Layer 5 of a small transformer language model trained on English Wikipedia (10 layers, counted from 0, width 128). Numbers have three digits each and are written without spaces.
In attention head 2, each number of a token's query is one row of weights dot the token's vector x. The head spreads its attention over the tokens so far by the softmax of query dot key.

Query weights of the head. A number n stands for (n - 500) times 0.00098.
q0: 540728509570560541584577529639723506419587434464468617678503608535269771700455362390686484342502641432621420489525337491366581346675519661662448545642109319416630357539505437466445497534438312381527356492653423602470372549171502594608656647595668469418360533494364636511341501361358445525606506648446765472659781436554408554380541600777591410405518480767534502672365698670560685343484
q1: 499415567646473577420307587472523241424276721600469587388595545440461547518741339480588728518653468518354506583642743480479417502448394644515425473346438533499598356698340723343642373469653606496429394309601573360385354485529560529373619562358417505635474378598688638557377459554408404525605635442591530483573390564522542505787456703387591486590350524589642305424503447489213355478620
q2: 506736523604426529547578661378498338523633621450623556564447315680460668535465438343418424375742502503427425641604602441385471377398348571556458535433552494379460575393310404583491650337616472458634409595519349523496602403525496578632515569556631447519605459460496534465522478405387548488482646445598505478333596415588487619675691428660500610575509547513580508416632500468456648617627
q3: 658392629533390562311159617385567440666353767683535448469551505347514565437801380523420571482532512370371497609496660456397533535350540695537328408349565396593490582603387675408670322448702496474439501167477508429603381365568632523327719481335321527754476549553589574682498561551467387431560524493573438476471417525555631567567675640468421703535423543522519434428556549648413536628450
q4: 759690587409546370627422517356552450572715676641487415385447577344693585438578430412563417328713487466560490521285529483433579537607367696381452544453444283332495446454241443514461512458643434614425378525593383519587511484496361460301568597504455456660464590358555572473672471415508421544623512334512466480448742566594404801607683458342680654350463449646510425451469715736454571296327
q5: 511353467489350555429441515427587642534375223453424700413697534522366115197613596751415496749358528620486516459425450549511328421423771610519473567436407374614583393481621517354696383605516484519414546348357619716570347547540669500429710492347416491751357539475537541593459396529625479433561486433484520459623346665588708374437401704371467495291267415384406480567613456378636159495475
q6: 630338461505642556418336350651753551514246357575271537424506509561479398579618484524652596404451564418480602586470326559360390474744536572691625379773553325535642509630683505367668250558365521607439416355264482494430478494281636759362551346339412358731487523482510652463389589444327427595545547454568726563611420354419574410456541637433448556503381624592503610560291477739551350411419
q7: 404516452385697509493700348667578652475553535601508352491330572446586663408413548602632515413675466500687431470436193488551552623707427347395659533593274552423513502501461337565266538388449549468563407555593413437529711400625497527634379495737569522453475536589400437431531568403489676558405355634579446497409686542596296581581580372506608356585690502384559501471427510561511585500637
q8: 616275551282336331645467514497562688582576412511304480295362426398853497402601313645500455477825203436725618503811450480484452598590529380539460435552642235169461557426502455540582243433462429639658509579559487642407697392580565703447331420318270310675577395514571411356586499689419577619533639535570508607574514562611556586448543541558496459502550555723378516536562461490550572313399
q9: 484426378577651338428387394582497521394676341462677433287739355361245185438483694470441504366630484411498476485665403606595314563369560692452580615421396334496598382607675415584598574622357596455506683570591815598560297436495416321205658674448505629536558255633255277339734532678393564310483282473373597423552282630324684389452407564298422344313455265558254293465515254359581687268332
q10: 470643378516469478559845554379574556422740451532513524539300651507474554408521539566304499544398414426445418486400333568678432469753409356516697549628591541410455582565657251462353393508476549328546587709549706368412634734553612350469311337578674640203631605564526550293500632487605745639266452335428671328352534360409155606460423488426289352424405241538436732450716535347410367526670
q11: 369699465617485512519595556275378581411789692636411510421551422411613687727568649477308608783726565487599400393595393288464404365331278348347509528091621691429456663318488553675403409396650449436393554419477401520441506488398405345537575723454463467560552469400576455574611615526614486590306437488298203424539496801373545542577568489519519731432427392530413474577779547301644541590689
q12: 575416617682279312624511320480367687653745614296354576505663590532592579366490521324659497628501519566269692585510554286607492456456568325566181656461469374414177554642547448468437274627375461478607721617535570499567473288363571789579581479443558320680395549471522612241279464518293461593579587425672371578539414449642587288254627443350658348712737557893492639595436619546250498606536
q13: 383559431443505506649500420586663619472500415380291486310541540201344671413495491461556504412508518524646313417553500316368417175568573519618721470322347738702399469523669434231445610486559385485545485355710662472568632517615328461399467195341540463525552642354507600191300362703426356526337332616380563582339276389510429425554529610534419701502463413646537544540498607397398554496669
q14: 423602257451336600544510484653562253506271227548330562331400501849334296551391531559714565467757312480327405564652648650646705620528647683321545534471545410426393552523372426424701682586618519495497137619377343353664313195513491669531340433557566429609669563494485399439588370413487317413345340651454709512458201351447654469508397556418632714735517624507395475273334476687422533500602
q15: 520308555533749311558502399272538674601370690453583455547445511529405610440317612624611362352522580316610661532431487357729497487603267668320356706383508422303528436707302509491502569585682304779321304569632387521488791526282167488347748353647471363419516567497624377527486443474481419626321323625512539494438621589578571634464520615568434587309480638751590617394467406301548684392460
q16: 414340628437658679563325665612687441339280197387601404597601606467533723376519429619610636519571536458472310559459702487403408700500644411487709433495675581618412312420405418500719383484189315646387501496801623629386445362401681791511485449498393659375500489505473673348576613473585370289465575431404616539386448417414308473484325564522283233538561615486438553728276273475369564564538
q17: 437485463219282609151486463650386517484300462439374402394522351659462596616452539572654353566620619497452555499623393248507539598638825618324680611603670356475620648461628528562412667697566789638538523568478799404414441379548642457421459483500554515475682531495601597584720592568334513481393239460567593451446558429373492379602331558447464745372468458324394387265677283420592525525362
q18: 539542723297345490396430435397553445559477451337448459494359384476591468374478545338482425517512465488413693771398453312313497575783611574272414440412607473550437415408460423580339604253440533505406757714578592430386601430694488582486665449569486677490548436484625321275704593428413729558505314569722617658582453181593632370501467557625440679573500494474508438528599546374629660441386
q19: 438432539572725399571517363571425537642536576609587217484534459518491418571454382383491261453636391632479387561414409377564293461624457446498524594551500410444487498633689390404476612394499406622604551357324418568584444655400708417521358432516472605718431447528612443418432560415219624506410552578477520574496387300423604682383597483373631616677474853575567685527513444574499294400511
q20: 413418374504436512575553512555630579393452414396401535603326562393363354510338666583407732433272644404669536406537437584565488434458843571520510287617663386392481664281561553501233550773366787708759561467710456478480541500264495650333429360342457332585613552475605328535435487537269903472576640471484538542553304560493569670546638479611558403533669589476696514557457577744576417555717
q21: 701559435622358382456652599398351583598334411531383574443297447411408482593467722143351618500690442513322652871445608473531547655360654287472631252453514735537455506328498582611638793296559497392418553504426307535660614563606566459576698605658379346431268512511570400621287630393614594509629424371583464540674480467809689503442537398578544686449584532658430661604512439358502352394217
q22: 506574471058403446672577263420157604422706373572465508609365491498472672372438692427493245682433482719503445559565622528469623408485368631531500616581163515533426596389499514556469478580406887257657333428655721671404512651605554442663518538590431484276480445606461293526454585477693516389532517675331429570258629350430399237559587537491494217584533673501709732501542452143554731619495
q23: 472525530385446660537548284330292486621438395262454657308474463358881506318472743434410536599610499405334446552441470510461358302452548513582355486674408290482667346385280452340615546612498414407521529322342761599468724771559346564397320530620367306382679459388320519548384535271655472365645608651607339608614315853446455773435513508730414678552502333477505273618447518427576543517644
q24: 494466450435506440455595366451726389518575472307638603416535562617454512809439518449372439358495714841608389395532339388412447659608405501722885647481341477385594801643522560547592549607513567298517636419571500505608640355585488623273479455369669542549391576540713750350664466248559445544623303543425560425475493717667560516363463627589488550672474406432588435425534372654456605352125
q25: 357406396653531543320767637494302384399524598631636528694447697435383283722601530258377626696596447616355567397654524686442783516550360556288481344464541524356402351490278451526396750389627468781540571097504553605298575481509524505619546538476554189614465620491456301801618549313579582450613425537380504544503536558438451717590462585548763405775520463312629443509508513225410728468841
q26: 270344459526389421667474489479302386533617674747568375599553536669496341467696744418327736660487346424607385481279630627608443398429646566567401546480604328456543217401813670630521494677528256586530499253512578463556728520461605306526569560837469327598510817530507664491477607485485480785545407471528308509485406532556502562567573513437581370664327619290506390574580415388379572486330
q27: 660632563450408385346670266548621620373515319338260317685654428437429457565408660652423368239588555483525270600439477636526574369652639506370661447520690652722612580551538366709413460426318405727527601595527548461433409269529269440444342530708556652720741356612024707597519391607691129458505542507221682497407526378688468645446623617593605328515229708436318555536493590406455636486402
q28: 561775687223598474342319681542515485657320575639573601404440401658506742430521652385426612438495472431613581293536547406787591501264504525366398559187396455518576436885636619552342585350433522575658478457557668374443679568573498580614359543510414618483478653532635627501409743636562570332518570233532663676381413693595652642464561536457731643540289506579609453479620412488466529821538
q29: 535361391282271581297440597376486304361559725521663642340534442439561440653275171392707339729301334635644471213356344508448450346465765370493497327608414562530571544386482446407306516496539393803339384596348469534404537616404355409532402617255420563314381431396484530474688606673617189672641576383603374603246505310553603726496608366509746473543714739641597193615555396477394498444469
q30: 436592763426568416449518501614544629408528519344267211243683585516508578634439466734595627616462520610319583444394443468693429356562477460477309315636504519519500334450494487571623679682385553445724449578243430511611493221582328441618436377330376488257491398274337376519308542528641569543416585461433548604777615358367544366491211428536441419535511704309686656401681373597605560362311
q31: 361692670672416496563575511167677426503534576555330330203724611642657519628584572362567433464518534512358449676179211644641503618725478446413486821644502555329514385270531438682574468538496700658728399465683252137489515411322511591759587422427506482644577431592533632315568279432310425603566527509378455463485486540617587757549815341143279373653340231554346330511686423498475389400510

Each question shows a short text with each token's key, already scaled and adjusted for position as the last token sees it. A number n stands for (n - 500) times 0.0025.

Then comes the last token's vector x. A number n stands for (n - 500) times 0.0086.

0 " means": 572497539512460525554461512418411404578462536540702359727694544443531482640602571477522440523607
1 " for": 726461531723333532717404580351343295564435699589528248818485358444350602500602569477567460440624
2 " such": 624510512615352558765494597322335317525592681625556312822446405349372528467617463347688506503454
3 " ": 560610421521400435573441488435477430531493551543617360717563426479516441554623617489552472441600
4 "mir": 448461348446389447600495577461545395620434529481588331823417335441466470531601470511599433460552
5 "r": 472484463402509389551529585496523329531468511549547310592469341411423487490658446516545462430621
6 "or": 591426456452500391601500570549483389567495595571602408603479416372414478499648443459499475432692
7 " systems": 655517462366482352657624609561523309587453610581622402737463294410379487477584531433635470414706
x: 492434572506770547507448563535511530540475372509625270465461550518495504470456444440575522484461491594590444484498424474478480492530533537550656483602510408317439390430415433271595414501342356512647443515528595466544564486511478518553489329477408546564421493438505498494470562431453517538519447465556488700517399514376524579437517597564508476444542795434552525633484473535467465584604
Which two tokens does the last token look at most, in order? 2 " such", 0 " means"

0 " file": 546500508506480508520463520465412468546457473544705341695724548409562490623586566475517443527577
1 ".": 562430496636401523596373556453334336579502518629609269771529326412457557525609614455571406390590
2 "\n": 487543457583443509640394585547334332593465555580604181837516320360425538513682548473596511426549
3 "\n": 525580437564482499594412519386332463710446483610659257768622402400492570535595617488602425458528
4 "The": 424573343579351408715548642377393231630578656587536176766464347329492483417640550456625467450504
5 " ": 377536429446470445588482512426468440543499521543649309697558419458548410527614585489540454454571
6 "ji": 545493524425510446593564548460485440606417506444615319731445455416480422514505461446522527471629
7 "g": 487512562468554506550580583467543399479467575492589358593421453474454444490585361444594439419608
x: 624308469594598541541554426553567530572489507442718139446489588414507575617521522472585400418531476444428399519554524483578509569521575557503510535624409521464292602524565520463529498531383531630532459594531387498556729534396461450501435357394580495512486458612587452382570413466517467458433545485576541484503422520337517471342384624481484477616640560542573440527450498506496462575501
Which two tokens does the last token look at most, in order? 4 "The", 0 " file"

0 " Plan": 565497516520486520544469560486410468568469493522701341688694519415591461650640585507517477520636
1 " for": 734519536729395550699415581390331335570455687556523257817482300391384580495632576522585421440589
2 " Ja": 607583349582340453609511630435506431598408562521532314810454346379510401514643485527479500445580
3 "ma": 540522408548402558649520589531410355524449508512587352782395384338552491386782439535491538422599
4 "ica": 382572371462332525656549533525432440595531636472624422757499271396493475339717467554464506479566
5 " ": 393492425445446433563493475452464468534509555485637383696564419485533450508635575513560432448572
6 "1": 496444520371471393646590509475458397547469601541566354691511312376492544425651458443577491467661
7 "9": 587468540349529357634552477516477465616443568515569379716526298445502611349647472484632406566519
x: 500515584441539474539386366427521542662566382455527388547428483381484525446560568457350514542614533573507515617538500522466465504526417548486469477461487456520512496594462446398496445501401472530542564525529539581512525581475475552436580524649338566473464474567486423540512513474552634432503480496486478784516453466451394517414452623511496506586470864549653622444415487390505619579569
Which token does the last token look at most, and with what share of its attention? 7 "9", with about 30%

0 " route": 564519525505475517540463518463417469561458489516734353693706559426554473611626551479533469509607
1 "s": 648534567656378531683447612385398326643433597504616300765462323506460539457595505409630384412678
2 " are": 552566381561369536739507554436319152684520592531601179844365287554391496494587493483619468497565
3 " the": 528579397622308479760512637443371202666569650587570180804452371480412429400683568394617493439552
4 " major": 382463421556410445711548681356435377579455515580616230685508357392483483443782566407543433499557
5 " cross": 502412417376451438717565630512454383611530578477543324712509386450449394499630514414643536456617
6 "-": 365461427378394438692531500456416437578531478585562313669504446461419448490553471486525458419607
7 "count": 623545598392471502638605549450601379533414506480540428659409380426535545565533456475492356377557
x: 511439525498648364607382332637615477486478342456561280455495607608464415561554617444599481459458439566645403446541409538410427501553434510504544426594556571475458615484428407547502502458417489513537371440557415386438588458516556530373364532590549540439437525578578472366494687574489535379586562476579586484439439461473506545369494552522360483526565749597494515496442593561437477522369
Which two tokens does the last token look at most, in order? 5 " cross", 0 " route"

0 " project": 546498533510457505516469521451403482554447503527714360687722539412564470616608559486526441521581
1 "s": 669547607658369531643456606379416351661453616475586307775501282463462556457591516428605388424644
2 " and": 614601466638427516702486603392367334612478635557603192797448367484370463461694499477563362402586
3 " site": 370544373503404410650536580510451403574389568516634347757483382428468498430642538453558474414596
4 "s": 334482349539380390680533626457454353604397618514603314743474298432440536458593491418617395445661
5 " may": 363332417373436269713496643400498195586475608582537209824394153532333427489481466374605360410563
6 " also": 531355372414426298699493648473376324733472556505566121722451249415381540440592472309577446497573
7 " do": 644473682387544394541684589471518315529489565550469264836461370401315429529541517474571515421589
x: 508527553562626402556537664554544563473545420463537295640529570512557455554340445404579399484485466490549450664502467380501489517606521432535629503588497411336510425391522396548489451491366513482491464569559516575554509442401507568502546298579583379508398525510405515345530547481585594610637605490576497578505373539537571498494484671571326513514643711501542588485438434559457432568444
Which two tokens does the last token look at most, in order? 5 " may", 6 " also"

0 " system": 550485559499444524532460531435422449561464519532707354687709535401548484624614546482536454506622
1 " has": 585515520662399588691438598454370206704453565455597168854451344592424530449581537410600440367564
2 " to": 678721405669303447771349618369391245612442657511479120914450239492329462492507503391631405431668
3 " the": 530586379660333442770502588367377247668526662564538208787518420422468500425704576396629487423540
4 " U": 327585337487453403685486566534380395567404571538523307738493302383577478559714553544457520429530
5 ".": 443523393400411453620493553458350402638435553518569311780629343438535504428697565523549431481536
6 "S": 478440420389358468688625678551439441589450610513451314801448344309495425411661536540497463338612
7 ".": 469441556344462432587587523505480361596434562586573401761560330540448475385634523509590389388535
x: 557440556496723528527375466446587566504493435657572364500463550528427443533442569571489471431584556665469434607544672496442603610487553550467558480480527430496480478578635476421451508602214420588471550455518601473578647528441640622516460357524359549533535580470437473431487424481391610578511566470592531660554435424563514580447430595432328449567512705492665502607531459556361493513519
Which token does the last token look at most, and with what share of its attention? 3 " the", with about 60%

0 " first": 521488537514461528543457511436391448556451502543695339669704532396536506622600541454523459548586
1 " example": 577514542581400496721444483395469280579448568564593255701489374412430611441632491370582430436570
2 " of": 617592457676329471716407552406341296593490707604528267715534416458355527453633593493654485453623
3 " this": 490586403699346434759525531309402248632490646486513209815531318355451613503666515381668516411527
4 " re": 366486326478390387576497629486526435706499486487566364746495441415430567472652545537612417374565
5 "pe": 521428460404473438646644502511469376577470539521540340754475427403470448573649401540678521368658
6 "ti": 454375527435421435616602440444536417482505628505562302669547354342454404520685483476623517448600
7 "tion": 593539479451486379616576573481527336558422593613608397740490299344482554484601568410576437368607
x: 459320616495713632488521421540518513521500491523542259501443503549590530434614473499627460373551443606587418509494510461413473483574411552616598492573541479435436510472514518314483422380382462492550399547437492432517623456454484580384509431543348566653406462464498433459425597529498509511441545499603535584485399438381449473440468575588488443536593784411549539548479376570525382491537
Which token does the last token look at most, and with what share of its attention? 3 " this", with about 60%

0 "y": 527496531509485523515469518472419479554471491541711365678718536398560470641607547502520461531602
1 "out": 669515481595360496598486516407490400465499656627569453642570285418453537447677548492534371454579
2 "==": 560543434636418551594379604490468311552459406530584243792556287360505590465647603547552444421571
3 "\n": 492555408557427521644425552441316419635491540574627189852595348385452554549664543471577410472493
4 "Li": 420610399446356450591535591473436371631563609503546206725429331286456387560647559504565484376541
5 "ke": 379482381373422395702550637435423351561520560636585321668436314425629418512643527425503524489508
6 " United": 552406497445389402609567567495421379577535622527566319733503305387530436483583508406487496504557
7 " States": 577463531347385412629590592541447327620446594566649392830459244449496502317600468534548414451541
x: 529372605512759540525462459399607465478520372594678250479466529474448498461403485581403545459509495601485443554609549541457523541456474520512628488472555415451542406433618381378440519513274368557622482409463613512566575446418581587530433380529282403482481585499416478368444508523455639474505440483563541763513359475525535499530380556465409501572524685577572400590534379446404571533533
To which token does the last token give the most attention? 3 "\n"

0 "k": 533502524509496514512461529484422479550462470524709356683721537417573458650620549498501456540615
1 "ed": 607461509634445572641430585455454388628523602545567415813501358403481487479701498439606470431645
2 " using": 523614403652407517725479561364373250626504681558587301893415347443360559478545526477614467447553
3 " the": 532595390660313443761532573368355242618530680559541218806476390392427478425662543414634481438546
4 " ": 433614402488434424591473490414469445546483550523633368707541442458520430545616597496529451459598
5 "ji": 526462475404481435607557540475492422603416536438600350752429465426472425507524475425528526455654
6 "g": 520495527427553462560569589439561403468471581480573382598415448474443459489577363442597442417614
7 "do": 548458599389495415557585487447540363630462596508607462738437342388405451408565473540588449480622
x: 472540528564795421514438589467449571499491498481540139548482634443516450544365405434552500502505395605466470526575623451492461463584524415500459574609485483386466433449523469399550460450216587471424456568473593508492601389395529610509436401521461457622484508446395419405544479412464520572499403476485505535467345515414495384306427657537450501553467611592611506455407463456494373627476
To which token does the last token give the most attention? 3 " the"

0 " ": 506493510513503517515464504473430491568467480554715372685729550424550476641604580499517457525593
1 "partial": 712577474626363568653430602466456331639418500530517295795435305313439574451673554512619419391617
2 " ": 589507461568392492545420494475488432555488530552638362731526388470517444545600602484575456431614
3 "mir": 419514371552360473581460587466539392626418524492601320802396345425440501511595452521623423462578
4 "r": 476502434448488390533501594478514351543464481573557306562472351402412525487643459517537454441627
5 "or": 499364451504481396568462585533487415557501580561608434554479430357399511490622439488481449450702
6 ",": 548361460371392428721549547518422273610552612582661254774433279437396542462668522482610500436566
7 " already": 674463518365431349632588573459392333673506568553590280686383255355349573518631520394621497489601
x: 554481566571583468612454531458514511497441398534523271594526443553543454434395515540479547422520457552378450513470527447391444545539589528573531501612601487419534435484431510495444473585531400611629479598614492488508551550492376545481581489410591539437584466416441459481654624478509557568518525564460525655538439507475440424429520654519488464512466843498544530545286501410538576483577
Which two tokens does the last token look at most, in order? 6 ",", 0 " "

0 " be": 531489532528469544564459513444384439575473502536716315718683528423527486643604555501535495520594
1 " determined": 630528539603421567640441569392443341655492627559593331862503334481420529546664521424631436451575
2 ".": 580550419598379505615379547445362318631517512578613264770589329459447520526631667448530474429577
3 "\n": 459514412534438500662418595530355318623468587579609171859551321348411513507701561451598532450545
4 "\n": 452564413521480488612412536385356434732455493614654254774645390421483558532602632488588416472534
5 "The": 401486340482365367711568655377419224655581652594547190759469351350476462424638584445617504475501
6 " intention": 572397518391506422598593564443505331648393516581581309730490389338488552542665639422561377386563
7 " of": 649381465318458335698619630363399265655470689643584207716518399346340601422652617434583460454659
x: 523441639430546563421487466550593486341479481569451382526483581407491547391443414575417497577461480588561474492518618439399367507586518492567595482558452570511429466483484467544480545595443475491544616615576513463530513519576453578526591393430412383431480397457556504538539564436630509616413473550499549614431396485584497439389544558504419477620464877463650639541522436535582431509536
To which token does the last token give the most attention? 5 "The"